Layer 9 of a small transformer language model trained on English Wikipedia (17 layers, counted from 0, width 96).
A neuron's activation on a vector x is GELU(weights . x), where the dot is the dot product.

Input weights of the MLP neurons that the questions are about. A number n stands for (n - 500) times 0.0011.
n1: 616,665,582,361,338,588,497,388,460,500,335,485,470,450,260,388,531,546,447,327,664,623,334,673,315,629,553,548,564,574,525,462,614,538,829,498,788,704,674,281,615,407,332,604,764,499,658,360,474,209,587,429,293,612,447,468,401,712,290,458,658,591,278,693,590,691,322,684,291,623,512,586,403,560,560,447,549,346,457,454,610,257,420,510,521,512,330,455,464,478,548,421,553,522,596,474
n3: 436,582,544,513,408,478,459,335,956,191,544,627,456,267,421,466,571,648,406,497,563,531,444,718,521,499,478,592,703,336,466,573,447,497,577,447,592,573,541,234,671,674,671,694,389,207,445,372,552,237,459,476,703,601,539,526,460,644,510,603,547,636,420,394,510,671,373,402,397,722,605,492,533,461,622,277,478,445,238,449,609,464,426,425,532,571,440,338,254,512,445,510,605,630,329,344
n4: 529,262,435,616,523,446,354,225,800,464,524,555,409,396,300,608,389,517,388,480,599,574,601,632,291,445,649,546,653,408,553,677,561,322,427,581,679,742,513,338,555,556,757,310,390,396,539,474,510,469,617,387,457,525,528,777,466,278,426,618,363,579,569,511,516,563,256,575,564,546,647,521,645,415,549,467,412,535,335,705,453,297,380,361,395,730,639,592,562,635,374,519,708,474,377,518
n8: 317,512,806,415,518,391,612,359,499,734,577,426,427,274,543,593,534,610,435,402,699,289,460,596,478,262,589,311,665,356,639,504,342,559,458,173,687,632,627,217,488,535,427,629,370,300,692,410,504,423,720,391,355,592,498,465,618,418,667,562,630,572,500,539,344,393,451,613,613,732,351,350,433,498,766,215,406,495,391,827,253,392,457,501,552,869,600,591,458,329,557,576,553,450,685,439
n16: 557,488,618,357,430,417,485,488,371,716,439,629,342,380,441,275,525,567,398,470,716,445,377,541,536,502,359,459,554,601,769,510,511,531,539,400,526,485,436,349,697,536,385,329,467,618,725,362,607,484,509,541,272,603,738,453,501,506,683,591,306,342,630,469,724,441,522,621,535,658,598,530,430,573,486,633,392,270,445,637,452,526,572,430,434,641,305,497,525,624,568,353,531,549,387,508
n23: 547,672,568,516,431,443,547,231,499,700,396,635,563,282,307,499,547,586,447,391,581,359,447,427,650,752,422,453,405,452,562,401,621,424,509,337,507,332,456,449,422,545,363,437,465,478,464,592,451,521,561,486,465,481,558,586,438,406,357,630,474,628,409,463,482,503,584,506,571,532,567,517,446,494,616,541,319,568,477,869,551,528,642,517,609,530,510,531,592,347,395,459,482,431,256,335
n37: 476,375,575,420,640,610,430,437,380,358,363,592,237,620,568,680,551,539,419,335,614,420,553,502,480,558,426,529,543,373,605,713,283,552,605,543,401,304,470,485,334,572,637,586,256,584,429,653,577,648,627,671,661,663,560,663,628,239,147,605,480,538,309,731,452,557,553,435,481,457,425,393,510,547,405,412,295,383,675,436,334,532,615,465,438,407,671,566,594,539,449,453,413,471,562,637
n53: 579,482,572,453,547,433,309,432,597,388,333,665,261,413,477,284,460,663,391,421,615,503,331,526,372,266,414,577,675,622,676,414,491,514,343,806,701,708,529,459,623,645,649,434,404,486,529,394,195,446,682,396,486,531,418,288,592,366,565,335,641,382,698,536,511,549,492,694,832,551,685,558,751,511,643,366,458,520,424,424,589,377,494,604,641,638,374,282,693,332,494,380,631,637,608,333
n55: 491,517,331,367,472,393,493,301,657,428,495,408,397,641,478,130,485,616,471,221,440,652,421,403,318,587,433,440,758,542,457,503,458,229,570,514,667,719,440,356,585,647,469,555,783,461,618,478,388,802,554,348,261,696,525,717,367,433,391,544,453,653,462,569,433,489,363,422,332,586,569,437,492,584,739,269,550,493,356,249,628,522,351,557,613,515,475,630,527,452,475,513,574,608,613,499
n58: 383,381,457,672,671,533,464,479,609,742,445,598,490,630,370,397,568,729,574,458,441,558,467,680,267,443,399,361,663,446,544,487,654,488,451,476,478,448,522,356,552,602,525,405,372,474,304,535,547,575,511,506,510,618,519,416,478,263,136,761,356,423,515,618,380,586,467,730,623,662,590,353,471,554,467,349,190,451,522,632,565,285,828,592,686,404,611,600,463,518,387,382,535,436,461,621
n63: 388,300,595,317,495,591,343,368,634,571,451,533,320,500,311,615,520,503,329,497,654,579,510,466,359,324,499,567,458,264,490,521,756,231,294,479,717,533,216,500,509,613,510,493,466,536,572,433,447,601,351,455,439,538,605,281,626,551,468,709,495,553,306,570,517,495,385,497,651,466,672,337,388,620,576,441,466,645,645,495,444,537,574,335,537,372,633,691,486,428,680,556,515,732,249,515
n67: 430,357,490,556,481,593,473,277,777,592,307,517,409,369,535,402,487,320,317,264,478,417,305,610,371,497,573,624,359,430,548,620,261,298,614,413,600,530,717,529,597,511,515,435,526,522,832,525,535,508,818,196,533,499,637,576,576,391,459,429,116,494,562,579,505,727,595,573,429,638,589,446,490,570,532,90,542,323,497,570,673,461,487,568,389,528,763,631,474,521,445,558,454,536,496,358
n80: 372,472,337,350,505,309,460,538,570,642,377,461,365,535,245,557,624,612,445,621,669,408,496,555,509,549,535,537,549,458,597,829,520,486,536,510,724,425,742,324,650,477,528,366,509,575,792,413,637,550,477,424,556,572,550,614,529,367,414,487,495,493,667,398,406,466,417,482,343,389,527,569,497,711,728,264,452,450,561,683,319,529,544,401,505,536,523,654,200,517,457,355,676,442,446,319
n83: 534,622,492,481,315,326,333,442,389,628,491,725,604,391,526,432,396,593,362,431,534,556,405,680,504,456,554,697,357,568,406,580,408,731,471,405,617,524,509,554,512,624,373,518,233,313,671,334,421,370,580,407,605,487,536,589,445,415,745,552,534,516,374,461,248,560,353,558,585,458,572,509,418,587,675,555,487,502,414,713,591,552,536,445,354,439,491,278,766,601,367,573,555,639,710,513
n94: 333,449,596,431,495,368,449,474,492,463,334,538,363,436,458,400,510,575,585,535,354,491,626,682,615,510,537,712,536,605,676,455,670,513,601,316,692,354,509,634,594,644,449,595,541,432,450,470,569,540,381,397,418,474,538,553,510,325,538,228,637,413,508,571,471,503,542,342,376,541,429,337,355,711,765,485,423,439,509,496,398,517,601,678,456,667,335,587,567,512,469,518,694,467,405,408
n109: 430,700,636,657,502,238,442,349,777,521,362,489,251,433,634,395,638,536,403,478,464,429,433,493,550,561,394,389,484,489,748,474,526,433,379,402,524,729,580,583,471,659,457,468,401,431,499,479,590,597,770,546,382,327,593,514,601,410,482,588,570,492,431,466,625,707,502,302,492,597,570,705,296,472,484,564,436,387,398,453,604,359,717,630,484,414,411,477,693,298,463,137,484,527,454,625
n113: 566,648,803,519,596,597,563,579,484,488,543,369,548,472,235,480,621,641,660,505,593,365,523,591,401,556,600,502,578,667,402,531,430,438,453,469,369,326,476,559,322,481,616,567,537,326,519,315,398,526,502,503,442,555,436,528,446,352,461,603,408,357,558,560,476,623,517,562,322,573,467,604,508,483,545,469,493,489,263,683,454,418,479,485,501,596,635,512,395,462,393,512,265,523,493,524
n122: 382,470,833,293,600,574,364,434,585,594,275,717,298,414,243,620,600,629,633,572,809,672,551,776,557,344,541,444,520,398,599,539,358,471,489,522,493,448,667,343,507,371,292,370,529,545,550,377,536,463,599,400,502,420,518,583,523,474,634,428,568,489,556,661,492,728,718,309,426,551,538,459,465,545,502,573,559,468,380,631,435,266,519,497,434,597,607,336,463,535,519,469,438,496,448,733
n134: 361,573,443,552,630,740,391,301,684,587,410,396,649,588,615,445,391,422,495,300,588,531,402,614,385,568,583,508,629,382,582,501,610,441,276,229,507,398,579,554,435,612,735,484,355,343,644,465,564,383,630,427,558,507,518,591,559,380,464,581,584,526,318,530,756,516,338,400,605,730,300,662,536,409,784,406,321,399,523,643,682,557,565,506,572,594,602,595,521,522,410,595,243,522,443,359
n186: 688,484,528,573,341,485,430,231,736,551,461,394,182,355,418,356,510,429,376,396,529,431,453,543,328,500,379,393,789,497,663,547,578,569,486,365,736,500,422,540,375,667,560,404,671,463,562,570,642,365,701,378,410,462,370,306,911,546,622,450,501,563,317,462,584,660,316,502,275,594,504,452,518,641,556,270,554,404,384,434,503,409,437,508,495,635,751,438,510,673,674,435,367,634,516,360
n187: 437,586,658,409,385,579,435,407,662,341,481,620,352,471,401,357,592,614,555,786,472,656,507,514,515,648,612,647,579,566,467,445,419,513,562,519,563,513,717,490,478,488,420,367,436,321,568,361,477,489,474,525,622,418,394,520,564,473,486,496,233,361,486,592,453,551,506,589,646,713,499,434,254,512,553,367,443,313,393,483,486,245,504,445,685,660,361,545,575,790,320,504,353,478,514,365
n200: 488,549,545,528,450,434,318,545,630,559,477,504,251,396,652,383,425,556,527,424,618,514,572,685,348,633,572,613,440,588,610,557,683,501,401,533,463,568,479,467,666,699,373,520,625,349,502,314,525,429,590,355,376,463,576,661,322,536,180,588,560,563,473,564,428,647,588,568,324,508,454,768,339,561,374,551,570,420,536,479,367,529,818,454,456,437,646,398,556,690,285,347,616,569,414,182
n206: 521,304,400,511,193,636,514,496,691,335,421,371,357,597,646,647,432,496,644,365,628,540,687,585,286,570,603,626,604,580,587,313,327,513,514,611,476,544,446,426,511,602,335,645,368,520,315,646,341,356,647,301,421,456,491,616,494,541,551,514,279,488,617,481,584,442,592,503,808,565,425,285,371,610,543,226,398,468,368,471,497,273,711,658,457,496,520,654,573,735,636,501,547,510,495,306
n210: 632,334,477,365,310,486,413,347,594,278,368,516,235,482,531,379,562,666,449,336,544,470,407,322,500,570,698,547,603,450,614,573,422,712,551,397,529,430,575,599,367,689,405,682,426,648,570,492,519,481,520,664,586,354,489,538,594,421,694,448,474,438,417,290,283,439,427,509,556,740,494,558,455,666,617,685,358,361,677,511,485,530,471,588,490,520,508,414,498,642,562,315,525,409,579,417
n214: 515,379,587,501,364,576,505,436,488,613,461,635,420,482,350,349,584,707,450,467,550,437,393,806,511,538,437,462,419,475,842,354,619,389,670,327,656,588,498,506,637,628,438,519,359,416,438,347,519,551,404,335,603,683,520,413,518,575,318,382,561,527,502,373,428,728,488,529,473,478,452,670,457,524,489,402,262,577,438,544,561,588,702,436,615,481,598,408,446,398,440,515,550,846,269,331
n215: 667,433,528,556,619,463,314,211,614,643,531,516,342,505,419,458,446,518,725,390,516,383,585,772,342,559,265,400,659,464,497,551,381,398,684,448,433,449,705,416,607,559,632,436,349,284,450,365,541,434,554,424,408,523,675,406,520,418,208,578,751,490,550,501,506,506,450,494,430,465,691,572,531,441,613,438,407,606,374,748,464,473,660,517,500,560,526,727,726,448,559,520,544,578,420,745
n226: 388,613,679,510,604,451,397,436,451,494,527,576,400,602,424,614,444,563,373,327,650,485,589,308,406,490,484,558,377,549,522,424,616,534,359,554,258,501,579,410,558,563,411,390,497,468,606,619,477,472,656,466,491,617,471,333,533,477,585,627,454,398,416,693,389,411,512,576,576,312,621,564,479,618,460,557,317,464,370,496,454,610,534,415,462,577,511,255,799,579,528,344,681,523,446,743
n234: 445,524,393,557,547,496,455,254,787,749,422,370,549,463,515,445,656,487,441,352,499,491,696,436,471,544,465,351,542,281,415,601,337,724,581,448,598,203,401,281,610,596,395,618,363,495,521,495,518,576,559,294,606,548,385,599,455,451,341,631,508,604,562,460,533,293,513,438,472,513,548,562,543,533,515,544,473,403,474,703,539,477,388,625,511,466,606,510,883,513,589,439,520,890,324,360
n242: 483,461,657,417,636,563,560,397,385,525,507,472,430,391,368,418,612,736,421,358,396,591,502,594,436,616,516,531,721,579,429,470,546,490,529,392,588,438,341,609,614,544,244,602,400,412,427,512,342,510,637,675,440,548,496,468,451,227,420,350,309,535,535,618,568,471,338,245,498,473,489,739,492,548,510,407,492,482,280,690,415,406,461,438,359,483,395,666,605,522,640,505,687,581,522,454
n252: 301,378,435,521,290,551,522,374,425,473,370,656,471,456,273,482,431,514,410,416,599,487,594,497,490,360,404,698,427,363,496,499,412,619,602,396,701,542,312,426,717,606,543,653,483,544,330,722,325,286,507,274,439,559,388,641,742,445,487,588,539,485,412,503,404,558,488,583,670,269,667,496,336,633,783,521,302,491,434,495,748,383,584,633,400,523,651,533,691,450,539,357,852,606,627,439
n254: 717,404,414,410,368,457,404,333,639,681,556,617,346,444,482,577,456,424,404,392,537,362,511,426,512,454,554,594,560,494,578,724,520,226,373,546,745,655,342,356,401,555,639,504,475,454,441,617,582,350,549,589,487,580,570,373,450,690,440,435,379,377,482,625,620,608,443,461,650,586,415,499,505,512,429,435,466,596,242,654,403,501,541,544,424,406,400,509,416,417,417,655,459,372,513,656

Each question shows a token from some text and the vector x that enters the MLP there. A number n stands for (n - 500) times 0.014.

" and": 487,518,542,487,504,457,479,571,420,525,574,506,523,499,481,496,445,532,481,473,523,541,523,481,736,528,554,559,446,560,496,484,526,521,567,538,536,438,548,508,517,98,482,505,523,456,556,480,509,491,546,505,511,505,509,602,441,551,506,475,513,490,463,488,500,500,501,540,492,495,479,599,464,234,492,471,553,555,456,510,481,452,534,469,485,405,456,475,491,508,555,526,544,496,452,471
The two highest activations, in order: n1, n122

" al": 438,552,539,582,446,549,460,652,503,506,560,469,481,534,466,481,485,483,470,556,515,566,545,477,680,465,467,625,596,487,524,499,571,494,517,604,460,538,465,371,498,233,516,554,423,492,458,601,463,438,485,475,557,471,392,532,540,571,440,546,555,355,540,406,469,524,554,464,539,450,524,451,441,202,414,547,470,543,556,469,622,447,464,524,484,493,532,559,433,477,479,474,559,520,460,610
Which neuron fires most, and how strongly? n252, at about 1.3

"2": 558,445,529,534,584,427,515,691,357,463,420,521,477,570,596,469,454,517,477,503,580,476,469,566,501,499,549,293,514,573,495,530,492,474,422,556,427,564,572,577,507,363,506,415,389,588,474,530,520,497,566,447,608,473,487,567,462,482,679,445,535,469,479,539,542,512,412,449,598,455,562,450,595,183,348,496,634,581,506,439,488,519,492,526,380,546,491,467,505,458,574,474,510,521,534,512
The neuron with the highest activation: n53

" min": 472,528,513,742,472,506,495,686,548,457,597,497,348,542,530,526,546,507,528,534,543,406,532,412,624,530,564,468,551,569,595,468,488,436,412,546,413,458,529,469,503,277,513,355,551,592,413,464,476,584,518,445,451,499,518,502,444,552,481,600,377,384,469,422,554,499,452,441,564,487,538,493,533,309,418,501,531,515,374,446,594,498,449,595,632,438,507,463,544,474,535,559,474,523,484,516
The neuron with the highest activation: n109

"-": 518,411,457,453,413,457,488,470,557,435,597,501,579,548,531,461,489,429,526,630,436,454,469,485,620,474,577,586,552,422,501,581,550,611,422,517,557,528,624,520,477,325,479,510,462,515,515,599,518,477,470,461,553,471,649,555,267,476,509,522,617,441,363,458,500,412,460,476,552,583,489,464,542,285,495,486,485,522,561,474,565,660,496,332,446,635,485,515,522,383,468,569,489,557,553,432
The neuron with the highest activation: n134

".": 474,405,424,519,472,503,551,692,415,612,432,632,528,608,478,396,509,569,508,570,521,485,518,565,589,440,434,430,481,559,368,562,378,584,462,418,569,420,429,448,401,418,351,405,492,465,499,553,577,596,537,452,579,462,614,493,443,529,641,464,573,423,571,320,509,456,474,548,584,507,512,566,406,422,457,448,522,561,624,557,556,405,593,439,555,423,542,531,459,467,566,627,392,414,530,494
The neuron with the highest activation: n83

"fl": 487,509,466,553,481,445,513,511,562,566,591,531,587,685,415,599,491,370,467,599,451,482,432,549,555,478,536,369,487,525,461,511,612,649,491,497,432,513,572,519,522,337,544,590,584,449,545,548,416,543,573,376,628,399,488,505,515,456,561,575,528,456,421,403,422,420,510,555,471,531,497,452,432,265,399,638,506,422,516,401,594,657,449,422,552,415,459,545,533,489,518,506,492,569,499,377
Which neuron fires most, and how strongly? n234, at about 0.75

" organ": 522,450,618,625,455,654,506,573,539,548,585,568,560,496,470,440,442,557,538,616,507,450,475,497,531,544,521,367,449,437,562,580,584,427,463,539,426,506,549,493,515,177,521,454,420,491,401,449,489,519,517,573,597,428,497,552,412,427,404,557,480,477,580,427,479,451,598,584,481,548,531,514,516,313,428,549,521,535,464,567,545,450,514,484,445,429,529,432,647,458,597,555,492,407,482,413
The neuron with the highest activation: n58

" ex": 474,482,531,496,415,453,455,526,612,522,682,551,562,501,513,464,457,472,549,595,670,396,508,469,633,467,554,444,664,526,547,503,503,433,490,513,559,547,465,462,521,229,536,490,444,512,461,552,438,465,481,494,475,484,505,589,485,505,521,521,475,427,529,538,514,428,488,461,549,465,503,546,565,182,400,513,529,592,468,542,538,492,345,481,516,429,528,523,488,536,583,563,445,549,459,431
The neuron with the highest activation: n4

"l": 538,612,419,568,479,568,564,449,565,539,528,443,434,622,428,469,497,439,507,512,453,500,482,538,733,552,556,461,451,517,506,429,476,488,402,485,379,597,615,495,530,236,545,490,513,433,443,497,557,526,455,542,420,464,419,511,475,505,534,547,457,382,539,553,573,492,538,573,495,494,525,579,475,315,447,622,554,388,491,318,572,614,450,565,535,418,485,472,529,445,517,511,564,455,504,518
The neuron with the highest activation: n109

",": 538,500,499,465,535,487,439,529,493,496,588,489,468,436,511,543,440,481,564,471,477,463,519,542,674,554,554,577,421,473,356,491,551,480,487,529,454,420,493,470,551,149,515,516,399,406,490,505,469,471,501,500,481,512,504,535,505,471,561,548,526,642,557,416,546,425,472,454,502,458,529,697,500,361,467,500,557,554,492,544,449,576,474,519,476,445,433,568,643,469,577,555,516,534,508,453
Which neuron fires most, and how strongly? n242, at about 1.6

"os": 506,325,548,511,422,407,497,597,490,415,495,429,434,458,616,461,400,448,542,510,559,543,555,492,609,414,467,392,621,495,558,677,502,542,444,499,494,354,499,504,375,336,496,477,570,566,443,459,581,500,585,554,421,508,502,545,498,602,551,486,594,606,497,372,482,593,544,453,473,483,601,482,497,398,464,505,551,546,583,624,613,472,362,470,477,518,454,576,443,529,625,460,465,403,586,382
The three highest activations, in order: n186, n210, n122

" Th": 581,586,438,638,528,532,494,585,286,538,579,394,583,475,444,545,469,638,441,717,465,530,514,455,635,489,455,433,429,559,538,520,438,463,594,577,518,430,459,604,408,372,414,414,492,471,401,461,409,629,530,365,400,520,563,554,453,490,503,466,601,321,556,395,480,489,554,431,425,487,576,568,495,435,534,510,470,506,481,578,497,617,429,533,540,507,467,540,453,481,464,545,521,542,505,558
The neuron with the highest activation: n113

"ab": 599,475,497,537,395,562,499,521,473,507,476,553,476,551,539,476,572,521,490,479,432,517,541,592,518,490,467,302,513,527,591,610,563,449,396,497,585,442,580,436,437,274,578,560,625,498,417,409,458,577,613,518,530,590,416,597,496,635,479,571,530,485,500,380,453,373,570,602,441,386,526,532,508,387,373,473,537,636,432,535,461,568,479,500,394,437,485,501,593,473,593,528,475,530,474,338
The two highest activations, in order: n234, n214

"ident": 492,478,449,617,407,617,452,593,551,561,526,407,588,548,509,556,533,487,535,608,523,543,466,483,540,572,402,457,583,608,531,494,430,493,437,519,473,455,431,454,523,204,485,518,481,603,387,530,523,558,518,588,561,499,385,506,456,667,541,548,356,539,477,529,568,486,431,600,583,540,472,537,535,311,366,421,462,528,433,488,493,395,506,442,431,420,566,419,543,501,586,565,494,453,485,534
Which neuron fires most, and how strongly? n206, at about 1.9

" |": 497,555,479,533,526,431,527,640,399,412,589,538,487,459,442,545,493,543,545,381,391,474,508,559,425,502,544,553,337,595,558,542,524,512,597,618,577,477,635,566,476,341,491,404,411,501,476,620,510,439,491,523,517,492,549,494,516,391,369,488,455,598,399,465,470,377,548,466,480,544,577,652,507,259,350,512,527,649,409,569,571,581,472,453,516,524,484,494,450,470,505,540,497,385,565,629
The three highest activations, in order: n215, n242, n37

" as": 464,555,538,458,513,404,428,557,533,423,577,498,512,456,517,465,495,500,450,519,440,568,487,368,614,474,599,589,522,452,448,569,541,518,518,569,574,477,513,508,534,131,555,537,481,512,505,483,494,502,536,530,577,503,449,537,453,624,542,534,478,509,498,484,483,487,531,522,473,570,515,622,533,190,493,429,513,508,495,470,579,478,540,469,496,465,540,437,430,464,489,588,500,498,491,500
The three highest activations, in order: n3, n187, n254

" a": 523,436,584,491,521,396,441,671,475,540,485,478,488,532,507,496,629,453,465,489,464,605,551,464,644,564,538,615,426,535,498,584,414,483,513,579,426,550,531,515,524,203,540,391,615,457,525,532,416,460,429,523,596,483,481,527,379,486,626,504,541,390,594,463,433,439,454,483,551,546,403,553,490,294,375,551,494,511,405,453,500,452,487,514,556,566,519,558,476,505,487,506,476,507,563,590
The three highest activations, in order: n187, n122, n113

"A": 507,506,462,587,514,471,403,579,359,533,408,548,534,515,491,388,507,579,573,520,461,435,492,505,607,635,372,486,337,490,479,502,573,289,581,679,497,458,517,554,586,414,542,425,559,477,452,543,477,517,505,529,416,531,386,440,400,494,604,454,652,516,536,419,512,526,597,474,527,397,480,603,474,481,412,566,435,587,367,565,635,669,454,378,478,492,554,464,541,456,529,567,465,482,514,466
Which neuron fires most, and how strongly? n214, at about 1.9

" r": 541,354,521,512,492,445,606,652,488,535,597,448,476,488,571,632,479,531,464,666,446,444,553,465,595,501,493,523,571,488,444,558,338,572,449,530,520,524,522,522,488,207,592,423,584,440,500,516,460,504,582,496,442,421,509,570,371,475,564,574,512,381,580,498,524,512,472,547,466,483,603,435,449,392,364,541,448,601,398,528,590,605,485,461,453,425,430,513,609,502,474,501,546,521,465,453
Which neuron fires most, and how strongly? n4, at about 0.59

" co": 489,420,573,562,398,461,456,573,393,532,603,539,607,464,543,562,528,405,388,501,367,484,525,456,569,447,530,519,562,467,544,483,533,460,437,560,506,580,672,511,544,261,420,491,438,534,671,608,535,530,458,425,478,436,606,604,423,487,603,592,466,526,592,493,454,499,485,509,456,494,455,497,478,230,446,426,590,584,486,482,559,521,513,454,508,549,485,501,414,490,579,583,490,432,496,452
The neuron with the highest activation: n67

" T": 552,565,514,539,508,454,537,689,324,456,499,450,542,473,565,544,537,599,440,533,425,559,543,446,786,591,567,458,458,559,531,529,481,494,367,536,593,421,520,455,451,284,511,451,548,530,490,467,532,508,492,462,444,441,553,490,553,544,494,525,463,271,584,559,482,527,486,467,514,456,449,468,538,391,495,506,516,593,504,533,531,486,493,499,537,423,409,567,456,414,571,525,479,456,509,395
The neuron with the highest activation: n113

"le": 523,521,547,440,462,573,468,545,477,462,413,394,442,480,531,473,435,321,503,596,474,508,439,463,724,503,445,456,328,527,513,467,466,456,445,514,492,638,636,510,423,392,343,572,668,434,473,597,530,454,596,494,435,421,529,388,573,503,549,514,639,560,503,498,622,434,490,493,548,588,464,545,511,338,431,508,513,443,536,461,537,566,396,475,410,581,580,489,557,472,526,580,489,629,493,552
The neuron with the highest activation: n109

"et": 512,503,450,477,549,466,638,331,441,462,469,453,489,424,628,430,446,489,657,421,401,413,574,545,571,478,548,426,642,418,523,480,471,486,470,554,458,416,434,492,407,307,620,388,562,499,524,387,558,580,492,453,551,562,452,459,391,625,454,640,560,573,519,490,532,466,503,568,537,411,375,465,591,432,478,461,575,585,574,512,480,551,464,578,482,384,519,628,492,597,577,476,487,528,540,470
The two highest activations, in order: n234, n215

"or": 522,455,547,570,487,456,510,560,573,487,475,540,431,522,565,562,577,464,449,522,522,452,607,450,613,428,434,422,510,573,523,499,397,547,459,748,481,423,406,460,446,209,566,404,469,488,411,488,452,542,447,565,523,550,480,528,301,578,471,536,386,616,489,513,481,568,482,586,587,375,502,519,650,419,459,545,484,606,473,514,480,534,572,512,469,468,610,506,574,509,485,470,536,467,440,480
The two highest activations, in order: n37, n4

" Pol": 479,420,528,559,411,548,563,716,510,527,596,582,514,415,649,502,550,496,566,628,443,559,498,376,568,590,410,538,504,528,599,484,513,371,484,468,463,423,555,622,465,297,423,469,491,457,452,562,522,530,536,508,362,468,588,559,413,407,425,544,467,383,553,534,600,526,539,489,441,426,452,415,456,401,487,606,406,571,401,466,575,587,458,525,398,466,475,523,572,517,549,629,367,504,490,515
The neuron with the highest activation: n113

"\n\n": 431,496,492,555,502,493,512,550,397,529,611,486,516,482,495,439,431,494,472,487,582,506,505,486,740,538,614,519,430,601,516,534,521,529,512,541,530,491,480,499,530,224,447,472,537,396,597,518,510,498,523,480,475,497,453,589,424,540,509,449,475,455,465,479,467,495,520,522,521,481,487,581,488,150,499,482,519,620,452,535,500,514,503,465,487,400,529,549,515,549,536,553,520,463,472,482
Which neuron fires most, and how strongly? n83, at about 0.55

" Cl": 458,491,488,604,407,446,562,517,497,517,542,522,498,520,454,643,570,532,501,649,416,571,500,459,639,557,507,463,457,598,548,476,452,506,490,589,512,461,445,510,473,268,452,556,512,525,476,494,528,588,469,592,423,535,535,575,438,555,384,451,501,319,637,521,583,461,494,491,392,512,540,562,436,377,411,522,422,523,399,390,572,535,456,506,429,418,594,585,578,355,704,547,468,454,437,473
The neuron with the highest activation: n242

"'": 446,459,472,453,562,536,529,551,432,372,449,466,385,423,449,403,438,592,508,496,513,522,480,445,625,560,456,602,398,551,515,538,588,450,503,602,370,442,648,553,474,266,527,507,528,568,440,512,418,540,601,514,504,478,465,561,391,457,501,443,536,350,627,469,513,414,509,433,500,537,561,644,463,386,501,429,553,436,520,599,499,667,591,418,535,486,563,560,544,451,556,537,562,447,590,474
The two highest activations, in order: n242, n80

"re": 539,534,380,469,434,504,525,423,536,521,499,447,571,408,403,490,432,448,526,451,542,561,618,463,659,485,446,443,623,402,515,407,439,504,457,579,539,575,514,442,436,414,404,447,595,522,365,511,576,499,492,415,436,419,509,549,582,658,583,679,691,540,511,412,576,524,367,524,484,476,449,449,526,362,442,564,433,634,415,509,552,502,503,396,470,406,527,545,572,522,577,581,507,456,555,451
Which neuron fires most, and how strongly? n186, at about 1.7

"adio": 641,428,542,460,486,484,458,502,427,506,516,488,484,538,477,508,440,392,557,441,508,368,481,471,609,434,518,558,415,460,494,605,555,465,553,488,489,537,575,483,493,161,552,507,476,514,532,572,534,484,518,478,427,442,495,511,547,577,569,473,458,623,547,467,557,366,520,475,501,621,383,503,619,419,461,473,555,587,419,548,540,558,468,541,491,493,471,540,546,488,591,609,456,506,597,297
Which neuron fires most, and how strongly? n254, at about 1.7

"==": 594,521,512,586,502,526,477,650,401,567,483,514,574,462,468,453,454,574,458,566,578,413,438,464,645,538,626,399,458,503,474,622,568,431,519,670,552,471,496,470,451,381,490,474,604,584,369,542,469,518,469,584,477,435,534,562,418,458,467,472,450,519,433,417,525,507,603,487,526,532,511,565,441,297,445,440,333,636,417,480,485,584,548,395,467,390,584,489,502,497,670,424,480,378,565,499
The two highest activations, in order: n23, n254

"es": 509,561,487,518,537,469,645,545,559,406,440,442,500,463,536,556,537,452,459,478,374,476,471,530,657,519,476,504,594,385,471,515,551,502,616,500,398,558,592,507,472,225,576,602,537,522,518,509,449,466,480,404,546,488,399,516,419,498,565,511,550,634,632,464,450,557,475,504,578,422,610,451,606,279,553,477,451,553,503,491,556,504,429,524,398,398,553,526,458,544,508,526,540,452,480,372
The three highest activations, in order: n3, n67, n4

"ights": 598,466,575,428,491,567,532,546,462,470,533,487,474,572,546,596,466,427,493,540,459,353,437,497,602,514,474,404,453,459,516,582,600,428,575,567,464,464,562,443,476,149,556,561,503,469,448,518,524,448,498,523,424,467,552,556,445,580,502,547,572,656,487,419,497,394,506,473,590,466,485,520,471,324,539,485,398,607,415,517,546,575,423,468,517,492,534,524,520,550,599,501,495,582,530,449
The three highest activations, in order: n215, n23, n8

"el": 363,480,419,530,443,435,488,646,464,452,473,517,472,591,599,502,475,431,466,518,436,546,495,475,578,494,449,452,559,570,443,454,587,425,518,413,391,532,381,767,483,346,465,480,427,531,523,544,435,563,452,465,558,487,472,571,372,466,445,580,496,591,573,464,465,657,622,562,573,579,571,464,542,336,432,601,520,488,557,393,599,377,519,638,443,400,542,571,502,606,449,477,457,480,528,468
The three highest activations, in order: n58, n206, n109

"al": 571,517,475,541,499,507,402,537,489,440,544,577,433,606,530,537,499,509,532,485,469,446,544,615,562,486,465,418,485,556,426,501,584,390,485,491,342,435,608,529,487,236,567,336,392,473,362,595,394,567,537,554,486,559,498,544,367,534,383,642,484,580,471,473,424,577,595,511,567,531,597,450,480,321,404,566,537,566,480,534,501,630,574,512,492,480,530,527,564,503,428,537,490,466,441,551
The neuron with the highest activation: n215

"in": 457,530,469,530,521,400,440,549,480,399,500,566,470,479,709,537,474,483,488,625,459,447,525,460,601,405,447,499,489,469,465,600,509,479,408,488,490,503,356,479,369,260,505,449,624,555,474,632,500,512,514,673,427,414,484,467,421,534,464,515,494,576,580,532,397,496,511,471,571,429,482,487,465,522,364,629,580,544,715,530,379,522,535,590,457,495,559,530,471,578,534,531,453,398,568,497
Which neuron fires most, and how strongly? n37, at about 1.2

" (": 453,502,433,481,509,519,636,673,451,492,580,470,560,520,553,594,536,489,562,403,476,490,470,441,619,528,577,630,374,541,464,637,670,452,374,516,551,513,444,475,556,291,422,435,527,519,457,521,465,538,449,504,458,472,537,489,316,581,487,478,546,469,606,476,539,447,437,408,501,409,507,656,505,339,439,488,552,548,428,512,391,524,419,450,463,472,533,514,449,529,629,507,537,526,483,505
The neuron with the highest activation: n242

"im": 485,534,385,487,436,384,527,531,486,520,496,551,458,492,565,448,481,526,556,634,456,458,501,560,570,465,435,423,613,455,599,496,617,504,481,542,467,439,413,473,325,273,573,475,527,514,535,555,403,526,515,637,582,527,424,542,365,469,464,470,539,402,542,422,573,554,490,576,556,606,549,431,465,350,478,611,485,558,664,661,512,657,573,418,502,502,485,513,533,427,445,510,501,334,485,464
Which neuron fires most, and how strongly? n23, at about 2.1

" of": 470,550,472,511,534,519,480,554,488,492,451,502,513,522,581,468,488,471,478,428,483,552,524,498,719,551,599,625,486,540,544,531,479,451,691,525,462,471,488,486,473,146,530,510,428,517,530,471,426,503,478,396,514,461,482,505,407,521,522,593,527,441,512,482,488,525,452,524,410,443,474,578,589,338,524,512,545,548,426,399,444,475,467,555,487,468,513,479,481,568,568,537,491,539,519,506
The neuron with the highest activation: n1